Layer 3 of a small transformer language model trained on English Wikipedia (13 layers, counted from 0, width 64).
In attention head 0, each number of a token's query is one row of weights dot the token's vector x. The head spreads its attention over the tokens so far by the softmax of query dot key.

Query weights of the head. A number n stands for n times 0.011.
q0: 24 -1 -25 -35 2 -4 61 -25 -3 34 18 -12 5 55 12 42 -22 -10 -20 0 -48 -9 -63 27 41 -17 35 61 18 24 -8 76 -63 -19 -74 -8 -56 -2 -20 61 30 66 -51 24 44 -39 -13 7 28 13 10 -44 48 -70 18 -38 69 -32 -8 25 16 -46 -38 0
q1: 49 41 -4 -52 5 -22 -1 -12 -28 -13 22 58 -6 -13 13 -26 6 24 7 20 -26 23 -37 -2 53 3 -13 11 45 53 -69 19 -34 -24 -61 -17 -33 -15 -34 60 18 7 -36 -14 34 -26 -9 10 31 -22 -1 -11 55 6 37 -21 49 48 8 39 14 -35 -62 15
q2: -18 40 -29 -8 -25 43 25 13 -16 26 -21 20 -7 14 34 16 10 28 0 30 -22 31 -27 19 47 -2 22 39 34 28 -42 46 -38 -32 -41 -19 -56 -32 9 43 -6 36 -47 -14 -2 -6 2 0 24 65 -29 -29 -13 -45 37 20 49 -8 -4 27 -6 -27 -16 16
q3: 3 -28 36 12 -4 -1 -5 -17 -1 10 -5 -2 5 13 -28 12 -1 16 -24 -26 -7 33 16 2 -18 9 -23 -12 -44 16 13 -30 -9 42 47 27 -1 19 5 -32 37 -5 48 12 -2 -14 -11 -20 2 -31 13 19 21 20 -46 -13 -18 -29 -6 21 -8 53 22 -22
q4: 45 -43 -31 -51 16 -16 22 -30 -58 38 -7 30 7 27 -5 1 -3 -18 2 -4 24 -21 -28 -23 -48 -17 -11 24 23 16 -23 16 48 -2 -47 -32 -5 -16 -26 4 9 -2 -16 -3 0 3 25 -4 -10 -5 33 44 -10 -13 -32 -58 34 20 14 -47 -31 8 4 1
q5: -1 3 63 -2 13 22 -19 13 12 -3 -32 -35 35 -13 -14 -39 -6 5 5 48 5 -28 -18 -33 34 3 -20 -38 -52 -10 -50 -23 -9 22 0 -42 28 1 -56 6 -7 18 33 17 -26 11 -6 -27 -42 5 -21 -54 -53 31 -39 -37 -39 -2 30 -11 8 8 5 17
q6: 15 29 -6 25 -9 13 48 -35 0 28 21 -12 16 -41 -1 -7 -2 15 40 14 -45 21 3 15 15 -8 1 23 42 55 -45 64 2 19 -22 -70 -61 -45 8 27 -53 6 0 -9 -17 -5 -17 -15 34 -16 -1 -12 -2 -27 10 5 -15 -46 -21 44 -33 14 -15 32
q7: 23 -27 -29 11 40 -45 14 4 3 13 -9 -4 -4 4 18 10 -18 -15 -46 7 16 3 -20 22 14 20 11 -34 10 -9 -42 29 6 -47 -20 -5 26 -37 20 -12 44 22 -59 11 58 -22 -42 2 4 33 -4 2 32 -19 2 39 46 32 -14 -16 -31 4 10 -3
q8: -31 12 51 95 27 11 -49 -2 7 21 -17 7 25 -34 0 -45 -9 -35 96 23 7 -43 -24 -32 5 -7 32 -8 -52 26 -34 -43 4 26 -3 22 19 46 6 -11 -65 -40 62 67 -5 -12 57 45 -35 9 -29 -17 -55 -21 -65 42 -43 44 -50 30 21 4 8 -11
q9: 17 -19 -62 -39 -24 37 35 -5 9 41 -18 20 9 8 -17 7 -10 28 -10 -11 6 -1 23 19 10 5 -2 -28 6 -5 -5 9 35 -3 -24 37 37 22 -32 -34 -32 -8 6 -11 -33 13 19 10 -33 -33 77 8 8 22 7 5 -5 -32 -16 -19 -47 19 -47 25
q10: 25 7 -32 7 -42 -22 19 15 -34 -12 1 8 15 9 11 -5 -7 -27 20 -24 30 11 -21 1 -16 37 -3 48 48 22 1 41 24 5 -31 29 28 -66 -2 -5 -2 14 -20 -5 -6 20 -31 -15 -17 -15 -3 -2 -2 -9 2 -23 38 -27 0 -35 -15 28 -7 55
q11: -28 15 -30 -36 -18 24 5 48 14 19 24 -4 -27 -19 12 45 -11 -4 -19 4 27 1 11 -36 -30 -8 -53 -41 -22 44 23 11 13 20 15 68 31 3 -40 -46 -20 5 -25 -31 -29 -25 26 24 17 -10 50 2 -9 39 17 -15 24 -6 2 5 -22 -5 -52 48
q12: 9 44 6 7 -21 -40 -10 11 -23 -8 17 10 -31 7 -27 58 -1 25 -36 -28 -21 -3 49 -49 -3 24 13 -30 4 -27 -14 17 24 48 -28 -32 -8 -58 32 10 -15 8 0 -38 4 15 9 -31 29 4 0 -1 14 37 34 15 -12 10 -18 -19 30 -4 59 35
q13: 9 -15 1 -2 -18 -16 26 12 2 -6 -26 34 14 11 11 -17 -26 12 -29 -46 18 8 27 40 27 -43 37 2 -52 4 22 -18 3 -28 -15 30 -17 68 47 31 -15 -6 19 -7 -18 -32 54 -38 41 -12 5 -15 23 -39 -13 8 -1 17 17 -8 29 -55 23 -27
q14: -14 -26 5 -56 31 -34 40 -20 3 -25 3 -13 27 -36 -16 -22 -28 -42 31 -11 -43 -50 -17 34 5 14 -27 18 -4 22 -11 45 51 11 5 -28 -13 -16 -29 7 1 -22 11 5 -31 -2 -22 -9 21 40 -11 -12 0 5 -54 7 20 0 27 -48 2 51 24 17
q15: -33 -30 -9 30 45 -47 21 18 0 11 -7 23 38 6 17 -12 -40 17 22 -1 23 -5 -26 27 6 -25 19 -40 -23 38 32 10 7 28 22 5 -52 24 7 0 -13 -5 27 -9 1 -7 37 15 22 3 -29 -62 -12 12 -2 -33 -36 40 28 7 -40 1 -6 -14
q16: -7 -16 4 -5 39 48 -6 -1 -5 -11 0 1 -6 43 -7 13 -27 3 8 -5 1 10 20 6 -40 17 -9 1 -20 -20 -10 12 31 7 6 -1 -8 -1 -30 -24 7 33 1 36 22 0 -5 38 -6 51 2 28 13 22 17 27 16 54 9 -4 -1 51 15 9
q17: -10 20 3 -29 14 34 28 43 4 15 43 5 8 5 39 -58 -14 48 -14 18 -13 2 16 -14 -39 14 18 -1 34 4 5 27 12 -8 -26 28 46 -29 -12 1 -6 -32 -9 33 3 -54 24 41 -48 -45 9 -13 14 -51 19 35 1 -49 -12 1 -8 -22 -18 -59
q18: 28 26 -15 4 17 4 3 14 -17 -17 -7 7 9 -20 -14 -8 24 31 -13 9 30 4 -22 11 -2 36 9 -27 27 -22 -8 -20 -8 -34 -38 27 -15 17 -2 -9 14 2 -14 20 -9 -25 7 13 -17 5 25 -13 -26 -42 9 -14 -2 15 -1 1 19 -15 4 13
q19: 10 -18 -23 -61 16 19 37 -9 -40 0 21 10 -22 7 34 -4 -21 -12 58 -3 -20 -13 -7 46 29 -6 9 22 51 66 -49 36 -6 -32 -57 -70 -54 -34 39 54 -3 18 -41 5 -9 -6 -36 20 9 1 21 -25 43 33 20 17 35 8 20 -9 1 -34 -12 -5
q20: 47 -39 -17 -16 12 -25 17 8 14 59 -20 4 -17 32 -12 14 -14 -36 -16 -27 13 -5 14 -33 -30 -16 20 -8 11 -16 -21 -15 32 1 -3 0 -19 -1 -54 7 34 18 -42 21 -15 7 -13 17 -28 -59 43 -31 1 4 -23 -32 14 -27 21 -58 14 10 -2 30
q21: -4 -14 -45 18 -9 -36 21 -36 -7 -5 3 12 8 -68 -39 23 2 2 14 14 27 22 3 12 -25 -20 31 -43 -14 -25 -21 38 -2 -32 -62 -59 36 -33 20 -15 -5 56 -5 -43 -13 -38 44 -1 11 -4 -14 -31 -32 -17 3 -32 47 13 61 -35 -18 -31 5 63
q22: 2 18 -39 -41 20 -30 20 -7 -47 -15 50 0 -7 -16 10 28 2 5 -24 -14 -35 -9 -2 22 41 29 -11 8 12 -16 -15 32 -15 -10 -35 -18 11 -19 5 5 0 53 -17 -24 -41 -5 -8 -64 43 -7 -14 4 37 -10 23 -33 41 16 48 -1 5 -16 -4 -28
q23: -30 -16 -15 -39 30 -3 -19 -6 -18 27 -21 23 3 -18 9 -1 -1 3 3 -12 -14 20 -14 25 -11 -7 4 18 -4 62 -43 -8 -5 3 -12 -44 -3 -48 11 28 -25 6 -1 -2 -24 12 5 -15 5 2 3 3 -3 -56 13 -14 26 -66 -2 -12 -17 4 -53 52
q24: -15 2 26 2 15 14 -20 18 2 16 7 3 43 3 -7 -22 -14 -15 -16 -1 -31 -29 -13 20 36 -33 20 -1 19 17 26 -8 15 9 -1 2 7 37 0 -9 -10 25 5 -5 -20 -45 12 -24 8 37 8 3 -16 -20 -9 17 -3 -5 -4 1 33 -14 -8 5
q25: -9 1 -4 -12 35 -6 -10 41 10 46 -22 -4 22 7 -13 13 -43 11 5 7 -3 -6 -30 6 -10 -14 51 10 7 -38 22 -30 -56 34 36 5 10 27 20 43 -2 12 -6 -43 -5 -14 28 -1 14 24 -17 -9 4 21 -4 -20 9 30 29 -6 69 -59 0 -52
q26: 9 -55 49 16 14 10 -5 -2 -16 11 -17 -7 0 -35 -11 -50 31 -11 20 34 -25 15 6 -5 -25 -18 -19 -54 -5 -5 -21 -15 74 0 -7 7 -26 -8 7 14 -51 31 -16 30 -35 4 -5 48 -38 4 -16 7 -9 -13 -23 0 -7 11 -1 -35 -11 15 27 -32
q27: -14 -2 17 18 -9 9 12 40 23 33 29 9 6 -15 32 11 11 6 1 -47 -17 -16 30 7 0 -48 21 -2 7 24 29 -7 -1 -10 -17 19 -3 6 -2 -5 -19 19 -26 -4 -8 18 -4 -60 -59 3 4 -13 9 50 -14 15 -50 -22 -7 12 -15 -58 8 4
q28: -16 -27 -38 -10 18 -32 37 -8 39 9 -9 -3 18 0 -31 33 10 68 -36 3 44 -11 2 42 -11 -20 12 -11 -4 15 32 -4 -13 -17 -15 -28 11 9 35 17 -35 -38 2 -67 17 33 -5 17 21 -10 -16 -6 1 56 30 -20 -5 8 93 -23 -4 -26 -22 -35
q29: -5 34 18 28 43 21 -2 -38 -8 -30 39 0 -57 32 -30 -12 -47 -17 10 -23 -10 43 -7 16 6 -12 24 20 35 23 -8 -15 -21 0 -12 -4 30 -5 4 37 11 -35 11 30 -23 34 -29 -38 63 52 -34 10 -26 30 23 15 -42 24 -5 -36 -8 24 -19 0
q30: 17 -39 -25 1 4 3 4 -31 26 35 1 -30 1 14 0 4 4 -3 -31 -2 -10 2 -39 -17 -11 -28 -1 -32 -51 -8 -34 30 -9 -16 21 -48 -15 28 -2 29 -8 -26 -37 11 15 31 46 11 -15 -16 -21 -13 -6 13 -14 -28 -6 -4 4 13 -36 11 -18 15
q31: -66 21 23 54 5 -44 -14 18 -11 -34 11 61 10 -46 27 -15 -29 -29 14 -9 31 -32 -29 -10 -25 8 23 -37 -31 -38 -31 13 4 19 -35 -22 29 12 48 12 -29 -36 33 -59 -51 -48 29 -32 12 -42 -48 -18 0 -21 13 -13 0 -6 11 -4 -1 2 29 8

Each question shows a short text with each token's key, already scaled and adjusted for position as the last token sees it. A number n stands for n times 0.01.

Then comes the last token's vector x. A number n stands for n times 0.02.

0 "1": 5 -15 13 10 -10 -26 11 -6 -47 4 -31 -8 7 -21 -5 23 -1 -15 -10 18 29 33 22 2 12 17 -26 -21 -3 10 6 42
1 "9": 12 -7 20 -2 -12 -4 -9 -10 -53 13 -22 20 8 -20 7 13 6 -4 -2 -4 16 13 27 -8 13 -20 -34 -4 0 12 -1 32
2 "7": -4 14 14 1 -9 -12 9 -13 -62 -1 -21 6 2 -25 -1 15 -4 -7 5 -1 10 21 15 7 0 -5 3 2 -2 6 13 40
3 ",": -28 1 15 -3 16 -3 11 20 -70 -8 -40 -28 -8 -23 17 -6 3 -27 -16 29 3 39 20 -20 28 -21 -46 -12 -24 11 5 11
4 " y": 4 6 23 -6 -24 -17 11 9 -53 -10 -26 -15 -15 -14 21 -17 -15 -21 -39 4 -9 -15 18 3 29 2 -38 -22 -17 3 3 20
5 "d": 9 22 15 5 -7 -9 21 5 -44 -10 -40 -42 12 -19 0 25 3 -5 4 6 -11 6 22 -22 0 14 -27 -15 0 6 -3 24
6 "p": 16 14 -6 -12 -4 8 0 9 -43 -2 -27 -24 -8 5 9 19 -2 11 2 -7 -5 -21 13 -22 4 22 -25 -8 -12 5 21 10
7 "i": -8 -9 -7 20 7 -1 6 -21 -63 -13 -12 -20 3 -6 33 -12 16 2 1 7 -15 -4 15 -9 22 -30 -8 24 -6 8 30 6
x: 9 -7 -12 -5 -15 10 -2 9 -27 22 18 -37 -31 -3 -13 -20 14 12 -9 -4 7 8 7 11 4 -16 6 14 20 1 7 10 13 -2 14 18 2 7 -21 -8 26 12 56 -9 -5 23 1 15 -2 -7 12 8 6 -7 19 12 9 -1 -25 -25 -38 46 20 4
To which token does the last token give the most attention? 7 "i"

0 "tain": -1 -30 2 15 -4 -31 4 -16 -33 -5 -3 9 -10 7 17 22 4 9 -3 1 -10 -2 8 -13 39 -8 -15 -10 -42 5 -12 14
1 "ing": -2 -18 17 8 26 1 12 13 -45 -1 -25 -10 7 -14 19 12 11 -10 -11 -2 -30 15 10 5 42 -35 -42 9 -36 14 9 13
2 " to": 2 -14 9 7 26 -2 46 30 -72 -3 -27 -50 9 9 -6 17 23 -47 -30 45 16 30 20 -22 49 7 -29 0 -37 -4 -1 21
3 " the": -28 10 15 -2 11 13 9 34 -77 -6 -25 -28 18 -24 10 -15 -17 -18 -5 38 19 33 24 -10 47 -9 -55 4 -30 7 -23 27
4 " f": 14 21 7 -1 -33 3 25 7 -51 7 -13 -6 7 -11 4 -5 2 -24 -46 33 18 12 36 -26 26 11 -36 -1 -24 -17 -14 35
5 "oss": 13 17 7 -5 12 -33 23 -4 -4 -13 -19 -43 -14 1 33 17 -12 -13 -3 8 -13 -7 11 2 9 11 -9 12 -11 26 3 14
6 "il": -4 -1 13 -11 -9 22 -2 5 -43 -4 -13 -9 4 -7 50 4 14 0 -24 -2 13 -23 15 -13 9 9 8 30 -22 9 4 4
7 " colle": 3 4 8 -11 -21 1 2 8 -41 17 -14 -17 -6 7 8 -30 -1 12 0 4 16 -4 12 -16 33 -10 -11 -22 -26 -13 -12 18
x: -8 -5 -37 -29 19 22 -7 -7 5 -7 -29 -7 9 15 0 -14 9 -29 -4 7 -1 29 9 -11 -32 2 -34 4 7 -6 10 -6 -9 -7 -7 -6 20 -21 -10 18 -4 6 -8 -12 -2 -18 0 0 14 -9 25 22 -14 -5 18 21 -21 1 -33 -23 7 -39 1 36
To which token does the last token give the most attention? 3 " the"

0 "ientific": 1 40 9 11 -13 59 43 9 -40 24 -17 -31 7 -55 -3 -30 -8 -13 -5 -7 4 24 9 -3 14 -44 -14 -14 -23 -14 -3 -49
1 " research": -5 -1 4 6 1 10 30 3 -33 25 -13 -11 11 -12 1 -17 5 1 6 1 -2 7 9 -4 37 -22 -12 -22 -43 4 -1 -22
2 " is": -12 -7 9 22 -4 10 45 28 -83 -4 -52 -8 -15 -23 20 6 15 -18 -51 17 19 17 15 -3 36 4 -10 -16 -19 -3 -14 7
3 " at": -42 -11 4 21 3 -7 31 27 -66 21 -49 -21 10 2 7 17 17 -57 -49 52 11 41 23 -22 40 2 -44 10 -2 16 -16 27
4 " an": 18 12 28 -15 -19 -5 9 36 -55 -14 -28 -30 4 -7 32 2 -17 -10 -21 45 25 14 41 -14 37 14 -31 -5 -38 10 -25 42
5 " all": -2 33 17 6 3 10 18 18 -38 7 -21 -29 -15 -20 -12 10 -11 -6 -14 26 11 10 18 -23 20 14 -35 -11 7 13 1 11
6 "-t": 2 38 37 29 -26 -15 32 -13 -32 -21 -15 -1 -17 -16 2 14 7 22 -23 18 -10 6 33 -42 32 25 -17 -15 -18 -18 11 15
7 "ime": -5 9 4 -11 4 -26 33 -12 -31 -7 -14 -25 15 -25 26 7 6 20 10 20 -4 9 21 1 4 -6 -3 -9 -53 28 0 -18
x: 10 -40 -29 -35 10 15 8 -10 19 22 3 24 -9 -13 43 35 -3 -10 -6 16 11 -1 27 -5 8 11 1 -10 -1 27 -24 12 17 11 6 -11 2 -4 25 -24 20 -1 4 -13 -12 10 9 -1 20 -6 -29 16 -5 3 -10 7 10 -8 -2 -3 -1 24 2 27
Which token does the last token look at most, and with what share of its attention? 3 " at", with about 50%

0 "1": 5 -15 13 10 -10 -26 11 -6 -47 4 -31 -8 7 -21 -5 23 -1 -15 -10 18 29 33 22 2 12 17 -26 -21 -3 10 6 42
1 " but": 22 -33 -5 22 11 5 29 39 -38 -4 -29 -40 -25 -10 5 20 30 -20 -36 39 6 17 14 -20 16 25 -31 -9 -4 10 -1 18
2 " f": -2 -7 -16 12 -28 1 31 5 -44 3 -14 -7 7 -11 6 -2 -16 -26 -37 30 25 11 32 -22 21 14 -31 -5 -22 -14 -15 34
3 "ail": 6 7 -5 11 4 -7 5 -6 -22 4 -2 -15 2 4 33 1 -28 7 10 -5 -16 -36 10 20 14 12 11 14 -6 20 2 -10
4 "ed": 4 11 12 1 27 2 -14 8 -50 3 -25 -9 14 -17 19 6 -12 -11 17 6 -3 15 24 -2 40 -32 -42 15 -40 18 -2 19
5 " to": -9 48 29 -15 18 -12 44 28 -65 -7 -23 -45 8 13 -8 19 -19 -7 -11 45 23 25 21 -19 42 12 -24 -2 -36 -2 0 19
6 " trans": 4 25 8 15 -19 11 43 6 -42 -14 -16 -19 -7 -6 -6 17 16 5 -16 6 2 14 8 -16 22 -8 -10 -19 -8 1 -13 -10
7 "p": 10 5 -8 -9 -4 11 -5 9 -41 0 -26 -23 -7 5 9 16 11 13 -2 -11 -7 -20 13 -21 4 20 -27 -6 -11 4 20 10
x: 12 19 -10 -33 1 0 7 -10 -1 -7 25 -20 -18 15 7 -22 10 -1 -8 -27 -16 8 -19 -42 17 2 -6 17 14 -32 8 26 -15 18 -17 23 12 9 -13 -1 0 8 14 23 -1 6 -27 4 8 15 -16 7 -15 -9 18 11 -10 -13 10 -5 0 34 5 13
To which token does the last token give the most attention? 4 "ed"

0 "tern": 16 7 -7 -7 14 5 -8 33 -18 8 -23 -42 -3 -6 14 8 7 7 16 22 -9 -21 6 5 2 27 -13 8 -8 21 -11 -13
1 "et": -17 -3 17 5 -3 -31 10 -9 -34 -23 -24 -28 23 -35 49 16 11 -20 -1 -4 -5 13 21 -7 31 -9 -7 -4 -48 37 12 -11
2 " in": 8 -33 10 16 5 6 35 24 -82 6 -46 -25 16 1 -10 18 43 -31 -32 44 10 38 16 -16 44 -19 -55 -2 -3 11 -25 24
3 " a": -2 14 30 11 -22 -13 36 26 -78 -25 -26 -24 11 -11 13 5 -27 -30 -21 44 25 31 31 -20 40 13 -44 -16 -25 -1 -27 39
4 " gr": 7 11 12 -3 -28 4 49 8 -55 4 -12 -25 -5 4 8 0 -15 -30 -41 27 14 15 17 -10 30 12 -9 -8 -16 -7 0 34
5 "ound": 5 20 14 -12 6 16 19 22 -45 5 -48 -33 13 -1 4 34 9 -12 -16 4 1 -11 23 7 26 27 -26 -22 1 5 -16 29
6 "b": 7 -3 6 6 -9 23 9 10 -55 6 -43 -43 -6 -25 -8 11 2 4 2 1 -25 -1 18 -19 6 0 -25 -6 -2 -13 8 14
7 "re": -2 2 7 -8 -8 13 -14 -11 -40 -9 -14 1 -25 -13 31 8 19 1 -10 -15 6 -16 3 14 15 0 -17 4 -37 16 -12 5
x: 19 4 17 -33 -2 -23 -8 -6 2 11 4 20 -8 18 17 0 -1 -6 -11 1 -20 17 21 -31 -9 -11 -13 10 37 -8 30 14 -7 2 9 2 -10 -15 -8 -21 12 15 26 28 -34 11 20 -2 16 -2 -6 -5 -10 6 31 -3 -22 -8 -2 -30 -8 30 -32 11
To which token does the last token give the most attention? 1 "et"

0 "H": 11 -1 -7 14 -34 -5 20 8 -42 -1 -29 -14 10 -12 3 22 13 12 -22 -15 -1 -1 23 -31 18 14 -24 -2 16 -27 16 21
1 " S": -3 -6 -11 -6 -15 -10 32 12 -47 -8 -12 0 4 -26 25 6 18 -3 -31 5 14 -9 38 -32 20 17 -20 4 -5 -1 15 28
2 "M": 0 3 -1 -6 -25 7 9 7 -47 -2 -14 -15 17 -13 -8 18 -2 6 -20 -11 3 -5 17 -21 14 11 -23 -13 5 -23 2 15
3 "-": 44 16 -7 11 -22 31 26 32 -56 6 -47 -17 18 -11 28 22 -9 -11 -60 -14 24 26 23 -31 10 -9 -23 0 15 -2 -10 31
4 "G": 9 -5 0 14 -27 8 7 17 -56 9 -29 -20 5 -18 4 28 1 -8 -33 -15 -10 -4 16 -19 14 -11 -22 -17 20 -15 0 9
5 "3": 5 9 1 16 -8 -25 14 -14 -49 2 -30 2 2 -12 0 35 -11 10 4 13 9 12 21 19 3 8 -3 -8 -10 8 14 22
6 "6": 1 -6 -5 9 -8 -21 10 -13 -59 -1 -24 4 3 -18 -4 24 5 12 14 3 4 14 12 14 -5 -2 11 1 0 4 15 35
7 "0": 22 6 -9 0 -6 -23 1 1 -62 3 -32 -7 9 -13 6 23 13 -1 17 10 3 4 8 8 13 -4 -22 -6 -2 8 -5 32
x: 13 -12 -15 -32 -13 12 -4 13 6 -50 15 -27 20 1 -18 37 4 -12 15 -4 26 5 16 8 0 15 -15 -6 18 -4 16 21 -4 -28 0 8 -22 23 -13 1 3 7 -3 -10 17 -6 -15 -14 20 6 -1 6 6 8 25 15 4 -23 3 31 -8 1 46 -24
To which token does the last token give the most attention? 4 "G"

0 "age": 3 -24 17 -15 20 -5 6 14 -36 2 -18 -30 16 -11 14 12 2 2 -17 5 -22 3 13 -2 31 -26 -42 -17 -31 7 -7 0
1 ":": 8 -17 -4 -9 9 8 -10 48 -54 5 -61 -5 -4 8 18 36 18 -2 -19 19 2 7 13 -6 -13 0 -24 -6 23 9 -15 1
2 " m": -2 -7 3 -9 -21 -13 14 1 -34 2 -2 -7 2 -9 1 -8 12 -9 -35 15 21 -9 19 -11 10 25 -40 -12 -8 -6 -15 38
3 "ic": -11 -2 13 7 7 -11 15 4 -29 -12 -8 -27 16 -8 44 -2 -4 -14 8 5 -8 -8 6 -4 29 -27 -31 -3 -21 42 4 -8
4 "ro": -5 9 3 10 -18 0 26 -4 -56 -19 -20 -9 -9 -23 31 -4 -18 -14 -29 4 7 -14 8 -20 23 4 -22 -4 -27 23 -15 4
5 "S": 9 -2 21 5 -17 -8 14 10 -40 -5 -22 -4 15 -23 15 18 -4 -3 -8 -9 -16 -9 22 -16 19 8 -12 -9 -3 0 22 2
6 "D": -1 10 19 13 -17 -13 19 3 -28 -21 -25 -21 16 -12 -11 37 16 -1 1 -1 -3 7 17 -16 4 30 -14 -20 13 -17 1 27
7 ",": 20 21 18 -16 16 -18 14 16 -66 -7 -35 -25 -6 -23 16 -9 19 16 13 22 6 38 20 -19 26 -25 -43 -9 -21 12 9 9
x: -11 -22 -56 -27 9 -4 28 -18 12 11 36 -24 -5 1 -12 10 12 11 -41 24 21 -10 -15 20 5 -2 8 -8 4 -12 19 17 22 2 18 -11 -7 -15 -2 -24 23 -24 -22 -2 13 -1 5 20 0 3 -10 -9 -6 7 7 1 7 15 11 -6 -22 -4 -13 -6
To which token does the last token give the most attention? 1 ":"

0 " A": 11 -34 -11 22 -19 -12 38 5 -79 -33 -42 -8 2 -23 15 16 35 6 -27 14 17 22 23 -33 33 28 -26 -10 5 2 -18 29
1 "v": -6 6 -12 -3 -14 19 12 -2 -49 -11 -33 -37 -18 -22 3 4 6 0 -5 -14 5 -8 18 -32 0 11 -1 -3 -19 -13 15 12
2 "ail": -24 6 -1 10 1 -11 7 -4 -32 3 -6 -18 0 3 33 5 -16 0 8 -1 -14 -35 14 19 19 17 10 13 -9 18 0 -8
3 "able": 12 1 15 5 7 -1 1 6 -50 -12 -15 -19 2 -29 15 7 -17 -6 -17 14 -9 2 22 -16 39 -19 -30 -2 -46 -8 -7 -5
4 " to": -22 39 26 -7 20 -10 46 30 -69 -4 -26 -49 7 12 -5 20 -6 -34 -20 48 22 28 22 -21 45 12 -26 -1 -37 -1 -1 19
5 " up": 5 24 11 14 2 8 36 16 -56 16 -16 -22 1 -15 6 22 -12 -12 -34 36 -1 15 20 -4 28 9 -22 3 -11 7 2 4
6 "d": 4 19 12 4 -6 -8 17 7 -48 -7 -42 -41 12 -20 1 23 9 5 8 7 -10 6 23 -21 3 15 -31 -13 1 5 -3 25
7 "ate": -9 -2 0 12 20 -13 25 -4 -31 -20 -8 -9 18 -15 45 6 25 6 27 9 -8 14 7 -3 20 -19 -22 5 -30 19 9 -2
x: 21 4 -39 -32 -7 2 9 -13 -1 29 3 -11 -29 -9 7 -7 0 -32 13 4 -9 -13 13 -7 5 13 -20 0 -5 13 16 16 17 -16 9 11 -41 6 -5 -29 -2 11 -1 -7 -29 1 0 1 5 -9 19 11 -33 -8 -4 -2 -1 4 -2 36 -17 43 -18 6
To which token does the last token give the most attention? 7 "ate"

0 "a": 6 -5 6 4 5 -25 28 -7 -38 -19 14 -22 20 -10 53 3 33 -5 -2 -16 -12 4 9 -5 21 -32 -3 23 -30 27 31 0
1 "ur": -9 -15 1 9 -13 -28 5 -15 -60 -18 -29 -9 2 1 23 -10 6 -15 -10 7 3 -2 3 -16 21 24 0 8 -20 23 16 11
2 "us": -10 6 -6 -17 3 7 10 12 -54 -15 -33 -45 6 -35 35 9 6 -1 0 8 2 -8 19 -11 20 -13 -1 3 -51 23 9 -24
3 " p": -7 -5 -14 -7 -24 -4 18 7 -34 -7 4 -9 6 2 3 -6 -1 -21 -37 25 26 -2 12 -33 18 19 -27 -12 -7 2 -9 21
4 "emb": 4 10 6 -2 -21 -19 21 -19 -15 -19 -29 -37 -36 21 5 20 -12 -25 -17 28 -12 4 6 -23 3 22 10 -13 1 -16 22 16
5 "in": 18 8 4 23 11 -2 18 -5 -36 -13 -21 -24 -8 -5 39 7 3 -4 9 -5 -23 -17 5 -15 22 -9 -5 15 -27 24 23 -6
6 "ens": 13 11 -2 5 13 0 28 -4 -23 -1 -25 -24 -11 -6 30 15 13 -6 1 -4 -2 -10 5 5 12 -5 1 7 -16 20 3 1
7 "is": -21 0 4 -3 -6 -2 4 -6 -40 -15 -35 -26 -6 -26 38 9 4 8 -1 -7 -16 -5 15 -8 10 -9 12 2 -31 24 8 -18
x: 9 -32 15 -38 -6 20 1 15 -37 8 -19 2 -21 -11 -1 -9 4 -4 -5 -2 -15 15 -1 -18 25 17 -15 4 16 -6 -11 10 -5 23 -12 -2 6 7 -9 -5 34 -4 24 8 -13 -8 -2 -10 12 2 -26 3 -4 6 5 20 -21 29 -3 6 -36 48 -15 7
To which token does the last token give the most attention? 2 "us"

0 "y": 5 -23 -13 -2 -13 -15 12 6 -60 -12 -26 -31 13 -38 39 10 15 10 -8 -1 3 2 7 0 30 -10 -21 -17 -36 27 -4 -12
1 " C": -16 -24 -37 11 -25 4 26 14 -53 -9 -8 -3 -1 -28 24 12 38 -5 -34 21 20 -2 40 -36 12 20 -14 4 -5 -13 -12 15
2 "ore": -18 -11 23 8 18 -29 16 7 -28 -4 -12 -23 24 -5 35 23 5 -17 4 4 -23 0 16 -1 14 -20 -11 8 -31 32 6 -11
3 " Pr": 6 25 0 1 -18 -6 46 12 -39 -13 5 -24 -3 11 6 2 -11 -45 -35 16 8 6 25 -50 2 9 19 13 -20 -32 7 35
4 "ime": 8 23 9 -1 7 -26 35 -11 -34 -8 -13 -26 15 -23 22 10 -11 -16 2 26 -4 14 17 1 5 -1 0 -10 -53 29 1 -16
5 " has": 17 -1 32 2 11 9 30 31 -62 3 -46 -10 -14 -36 22 0 -25 -3 5 27 19 18 21 11 27 13 -21 -14 -8 3 -28 -2
6 " expl": 6 26 14 -7 -25 19 12 23 -56 27 -8 -28 -7 -3 17 2 -3 20 -6 6 32 12 32 -11 27 10 -21 -15 -16 9 -9 2
7 "od": -8 -2 4 10 -15 0 16 -8 -35 -10 -45 -42 -4 -13 -3 10 3 5 -8 -1 -13 -5 14 -41 4 31 -1 -5 -14 -1 18 -3
x: 11 -24 -16 -16 11 9 -24 0 -25 -29 2 -14 -6 -6 3 -9 7 -8 8 -13 -14 27 -1 -43 39 13 4 5 -19 -19 15 9 2 10 -10 2 18 -34 -8 16 20 5 -3 -9 17 4 -23 17 3 4 4 8 8 -12 -16 -3 -8 -9 -19 -6 17 57 11 7
Which token does the last token look at most, and with what share of its attention? 0 "y", with about 40%

0 " con": 23 -27 -27 7 -16 9 32 -1 -47 -14 -20 -8 -17 -15 13 6 0 6 -16 12 30 3 24 -20 31 1 -30 -23 -9 18 -22 10
1 "n": 3 -5 -12 20 -11 11 16 -2 -42 -1 -34 -29 -7 -23 11 19 9 -5 -11 -9 -5 -8 22 -32 14 4 -20 8 -9 10 4 -1
2 "ect": -18 2 -15 4 -22 23 3 16 -33 9 -38 -5 -11 -23 40 19 7 2 -22 -8 18 -9 18 4 14 9 0 -8 -20 21 -5 -25
3 "iv": -8 6 8 9 -9 -19 12 -19 -35 -7 -24 -28 -26 7 16 -2 4 -9 -7 11 -11 1 2 -25 -11 27 28 23 1 -2 4 3
4 "ity": 3 -10 21 -11 14 4 30 20 -26 3 -36 -42 11 -27 -5 12 2 15 18 4 -16 19 2 6 2 -26 -19 -19 -26 1 -9 -31
5 " and": 5 28 26 -14 23 -10 14 30 -73 -7 -34 -41 10 -15 11 -4 -40 -15 -5 39 14 42 25 -28 36 -19 -51 6 -31 10 -12 19
6 " And": 9 33 22 11 -13 -6 28 20 -55 -5 -7 -23 -1 -16 16 -3 6 18 -14 4 -2 7 18 -12 18 9 -17 2 0 -7 2 22
7 "ro": 5 12 27 7 -22 4 24 -3 -56 -18 -17 -8 -8 -23 34 -6 14 9 -17 7 3 -14 11 -18 23 2 -23 -4 -26 24 -15 5
x: 8 -23 -27 -60 -11 -13 -15 -12 -14 -6 7 -12 -3 -2 14 -6 -2 -10 -14 8 5 30 14 -24 -9 -3 -3 19 9 -6 23 14 -8 -17 7 0 8 -19 -22 20 -11 25 9 38 -17 22 0 -4 -2 -14 -3 -3 11 3 -8 17 -25 2 -33 2 10 43 -23 13
Which token does the last token look at most, and with what share of its attention? 2 "ect", with about 30%